Layer 5 of a small transformer language model trained on English Wikipedia (15 layers, counted from 0, width 128). Numbers have three digits each and are written without spaces.
A neuron adds its activation times its output weights to the MLP's output. To switch it off is to set its activation to zero at one token and run the rest of the model.

Output weights of the MLP neurons that the questions are about. A number n stands for (n - 500) times 0.0012.
n16: 476281450340622571459677746703467509287395408635518642704579619550351496680619673394695475557513563381596621487726333525667549634435612788516450745714529176444367722565270813212491263522386455556366442552365488685520642504393623415339630610223614687182452142398844527422486660389715339504549426381165415335500487508517517660464405383463679561590326527693426575465383545487288334431583
n123: 525526452593477595400537310633386294441546439406220754608546562451483619703640510486263331529479255576696567637510509663619514469359534460509519650522513375527314576437643457570630579610469296643440410588523390397375581521668398503348647456544490572544530409479632416870471340327530428459323544339493609452395497567520288645503342510610652413567679423487564516423487608503479368436717
n198: 330444598225102694722541383722467563369575212319245632496379550591757271524427409221532335281380452578563571346562446418397386417256512465667556383486517570504441513745718187297423753691406589703611674670617312522301586569509782378688780563429694334387549477418555254697667613448416430550370428609801592559418482479755610521554407668395442260475777477377682418723384472404459365576460
n235: 475653685488627436519696787679487658381533454583280348795398729443714340390628440337638714691556623755477496477608538500625666424630492518344348154345577434407195509496378043558564435587373618348612505509386703268613205505602434658287594395572539381628341368385444345608490557741520358444581708372742593462349691582401491525487448718382409410130450665469402243802320486777349500635591
n246: 852556462393781350533599459468358455386669626625375609491544409496684537372641655855177547702348279522500540495242362517346646379541525429521380284653433557504318631558893734082427401332675444231296482500426449711289727738509418700637216423421530522468522677536534565559624477252520686587395411483678295508389270419656368549396128474575415518428496528698335319571638542354446576726504
n256: 404734413575412257614236448627601660496432705250675434618461018508596464505605504459227394606371479500500333307491634642599438504404408585371729496311166470602398453376384643500254735671444464445268726478420731581560612615470500609544466461710504542395422716474447442608657523242282344597451487504407517574347638422837725746444442625334652487569228536819565479422259638451364574534722
n257: 545432743448538467259614531634632584612569465296354500616433629649624533188647630472644367413523338436702400629768607628563397750484350457443284500401566311457581453520646645088393661330549619678491825355436668626227297067255359461649426416508504577406553509518462546542495389725563211459578619710483388496344745500351401661582322631706553155533254284617467318474478509617482611622717
n272: 629518256638555651524479473515532444662350436416527573430469744362670269345439258592454564511616413504549358542358408431475412500549760352328323576629674537237546725626453529400679529527421273626448442260372421548465464554658533635488437473479511412511787574542579636661640476396595542581458225507317478603569341604301290583584453529356632605606248457452461757312571578577614572773640
n275: 610460265513509451529390188722423564714505192615727384553796634170615530539486384848574729569641421651723464417450432438465234513276672608615553080456650442680579424572495358478398535315587400662577495527522339639314391626562739509533672620466143380380408486375956528527388447383470567332277518296376504621701538270546437504504258478504532486676441567531254513673736486206611344668578
n329: 724628660350342437496417626457409469706480661214581484572370350304751576558777500467536570317460202534574531488376270387384496838608500396460496394546471420565552576449746621431551604540296338365496684383651355519533560763595519678576407476237553530397391516452652617579479648620316550632562297534458500695508428634473378557562702417471348365632383614531529335134550383373575398457465
n339: 645396434462530768408603096345304371606309472587428581381575422483542487485567603500585549402504578436632717454580529695427457708610381424516420473634365350476518538536468547524578349624584689325617611549453610569500420379497317629707493374604456419546654456581437460541615584296443394600493399646327714576185313447618531411503598383611580545487497544394385564535517331304264343476612
n378: 623314299415725527575695464482490203353621363531686442476552558535486490583740544602635510406574361395725380573297322548250621453626352571490617472504520455687485710497400514571420583558583634186415383514510613415334565573493444563522361406513669465554626377769507622649489481447410609496473382636312552713554323575504437346527388503202439539463486328599571386647479459537515428568666
n379: 276424532542432581872573387631574562407364605299617618443594584347366446337264716804614512402457395577645554525463582580544593581419327348748492464713712533598674374577655512611719440407429435324554611662508460525311460645358351565381273349687412654546341504428512491446203531172696627640777404293464662366464671512363231462396375592488521558375417613553469652928488586283517546285458
n387: 311432441476517390491398339267284345318542696787500649409404684372482707537522613575419534450641629703212487509518679560627505512574390273471427552538425656579138569726518491273662706603304518456245532779569403461808696500444543599500680379454539496531478625518551564368486230316481582323596243630418660487657500584544422431599265496425433878124544666216341645739368715690473634421197
n510: 455537480446634515416519367679442514361485402641612613517437426564476610511549815500705576464414362466507370412434510419424482439327327329694540416378422669408695483384662375579560385465646373753472468320446543589288620433510530480241256483448513568528427608546602619479330558522610494358611760480588463451209686490472582541667385587438364486595358576852559493469669443479584510497653

Each question names a token from some text and the token that comes next. It shows the activations a of the neurons there, in the order above. A number n stands for (n - 500) times 0.0046.

Then comes g, the gradient of the next token's log-probability with respect to the MLP's output, scaled to length 1. A neuron's effect is roughly proportional to its activation times (output weights . g). A number n stands for (n - 500) times 0.00078.

"a", then " m"
a: 478490466481471463492968472485473467499483470
g: 723576601682600668543493545413440439659652312493561402432468805428376481349384360570494743591492444300674480399513364562529481458606619445617505411537553576331541625571389363326612663583331413476433588484386499771614577654349465488423505526490571450448494364727501484321634463808429250409333439474492609306384425495714436539542295618487567542459367528564395455448525516450309509531571
Which neuron, switched off, lowers the next token's probability most? n272

" Luc", then "ien"
a: 686472470463480581499499500469478499463471504
g: 543504490667564452310477560596370532356284628450232456559685551588419420572510353526433642614311637564457717480604459312476569459593510562548489660538396276666679418517485424378373494331491639283468608455655534595523461450751385479645472570502483458474474539554731391351649414589392500461780607419581461311451277501427602610558513623669419639342509221581556511463418537543300578498345
Which neuron, switched off, lowers the next token's probability most? n16

" Bl", then "ue"
a: 762496495497466463500497491468478488465489466
g: 634489463629501473582436475586650579698598503548605358434164494813505363511408428464535449119344554337597630427729394536431277572368715506605488370611307725632352358465503493547580488316497496539608362693439618364529550553423498546425430557620611422506509476511515433492472368758501468689489595691515463452506412474427551451540416654413562429391589348447598608368283424552548483633460
Which neuron, switched off, raises the next token's probability most? n16

"0", then " total"
a: 468641465481464492494492479470465463488498496
g: 486717724327604563494629400547344355401433437464319568348518736489513493552536620328662524457480630350589704297380468420462457430348517537595620438491529425536293418730448588483445354449620480405481460642487368447470436489655546655567385393358689441618647611265580517519388336433618525580469472326478479389286486244402580460649669673445588569332660523489541490611416726589536468630712
Which neuron, switched off, lowers the next token's probability most? n123

" said", then " they"
a: 493672499464688497827521479477970464500466483
g: 669439698645484470510420364318528492431585555554663598388522571527656472535762476429154445642636653613315410430639623303545464522375607472424556368526483614639641624375613503549385497582641472475463505353484370509360492504332541593558281345392356702423359586443618605418456680487524438469505619473334516648449366793332450444382438677572616498795592472349526440360499477463402442377473
Which neuron, switched off, lowers the next token's probability most? n246

" said", then ", and the"
a: 477463499477510476773583481464596464496464538
g: 516461401734435484507465353234548444577357449373423408713599406611567529509542477684504584704461666362410578592348580569523477738506718437460492520527632466507389271431490459481491636361465706649486420528605534470499376179596526268537516651498501509438582466540561310594518263612580585373685450303593438640310400510461371703400597451499370486498560488453754470478726320505460582585339
Which neuron, switched off, lowers the next token's probability most? n257

"ess", then "et"
a: 494463465578803468464496714499465484515464490
g: 591640451461484450385413361693659509487417310437647523372683541581523697464533426624550398476456665554667389435591360659640399361456431402470462214282292389595492397562693623522483594551498649338695464576572464603448406304428588570699688369543610458561472390436671268469659528556303290577653373409472358581524415501334422351547650578606436514627443498618601484610318386466597628558421
Which neuron, switched off, lowers the next token's probability most? n275

"um", then " also"
a: 465496579497491485463489466519486498560498473
g: 604488699545560327667731448336678406608533615350442520546415654454474453442502466337667680502515636557528533351508644380477288385777650476465529641487538476350480448499391433677617324258572400647436323638316462483560608510375581505440639261403570421336448633472312500652386454452520468558528621584452706620433364573384490432378643673412395642265727431607555572428459538431419497417520
Which neuron, switched off, raises the next token's probability most? n198

" | –", then " | –"
a: 521473494586468475500481626498621491497466464
g: 634475547487431568439736461299686603579400652456429434346467688390490448489528470661487530372430349321475638412535362542473577500324431631538545303366571475554445560634565461670565546604488525518433247483597644352584344747279341512628535484259343500474749534580443498365684552381477433532529527623470438470237354613489535798550599574587296346503562510328593597622579442309578611571535
Which neuron, switched off, lowers the next token's probability most? n339

" th", then "res"
a: 495563463492466493466499498485463508488464495
g: 497338412458448516379375466456377377528619558331463377484220626526460632747530532446303425539315457399556450437487551495563363581545563640602407648346528387465444581800723575326518514601551385535551433812473691492416532518569580607557485452533434539392471427536569550406680514729346487599607612433486465367493189660343272651442755453573489516404355391430672452651521407486639580413627
Which neuron, switched off, lowers the next token's probability most? n123

"ott", then "a"
a: 477476861467499474490498498495511465463469485
g: 522472476349516658282603494474590559621557357694484398612577689542823658538551539416420372449565354511547738439726421540492409396276475515625535370429318411509442545540662515592661503509425583534692402422412435191465301503351450656344584509553645444497488562400397239502333538532472397565514623573491627627583607477593421282486547428319478452776464502547586487426572249604429652399488
Which neuron, switched off, lowers the next token's probability most? n198

"est", then " daughter"
a: 500512508493495466487475473485468724498500500
g: 372455401497483489670434639558537540531588493344637496507684701375623497419571420488570443688527645506507407460616445621405428388420566378682513506535274433397426736365425683500522766263350552697413265555542621479499446422460503668540660409530500288419314522468577540430610380451309726674535345369421509459412541456509383544590521745224395458644382490487591410564745485331470653551466
Which neuron, switched off, lowers the next token's probability most? n378

"ered", then " him"
a: 493516483672467474476463471494473518500490477
g: 420372541527396689336528652323720623480653563367608600642737622250471280540472593661579478503556334514455408453768564572462642357591422597457500438276260473380474657638359475463512560438460438544594361481535477576462587374611481451409566422403642384576360748549453421421441450599419497722527640480397405386397569551621399485519468512218639246532340489584349673650502454560560555475621
Which neuron, switched off, lowers the next token's probability most? n235

" of", then " votes"
a: 467482496464686464483496578468481485497474552
g: 418630582608347504262490585481470494472242684582461502521486451565354380538728315540659483528558436561344651368389461531535549412585401552502497367546466363418447319439402509472609400572408653702449652325646746481520351503637642611439355552409454568689340327610424397605356342600322566516557481361409351551390513436411596786480586478732416390678563558311682541750603530488515568592479
Which neuron, switched off, raises the next token's probability most? n246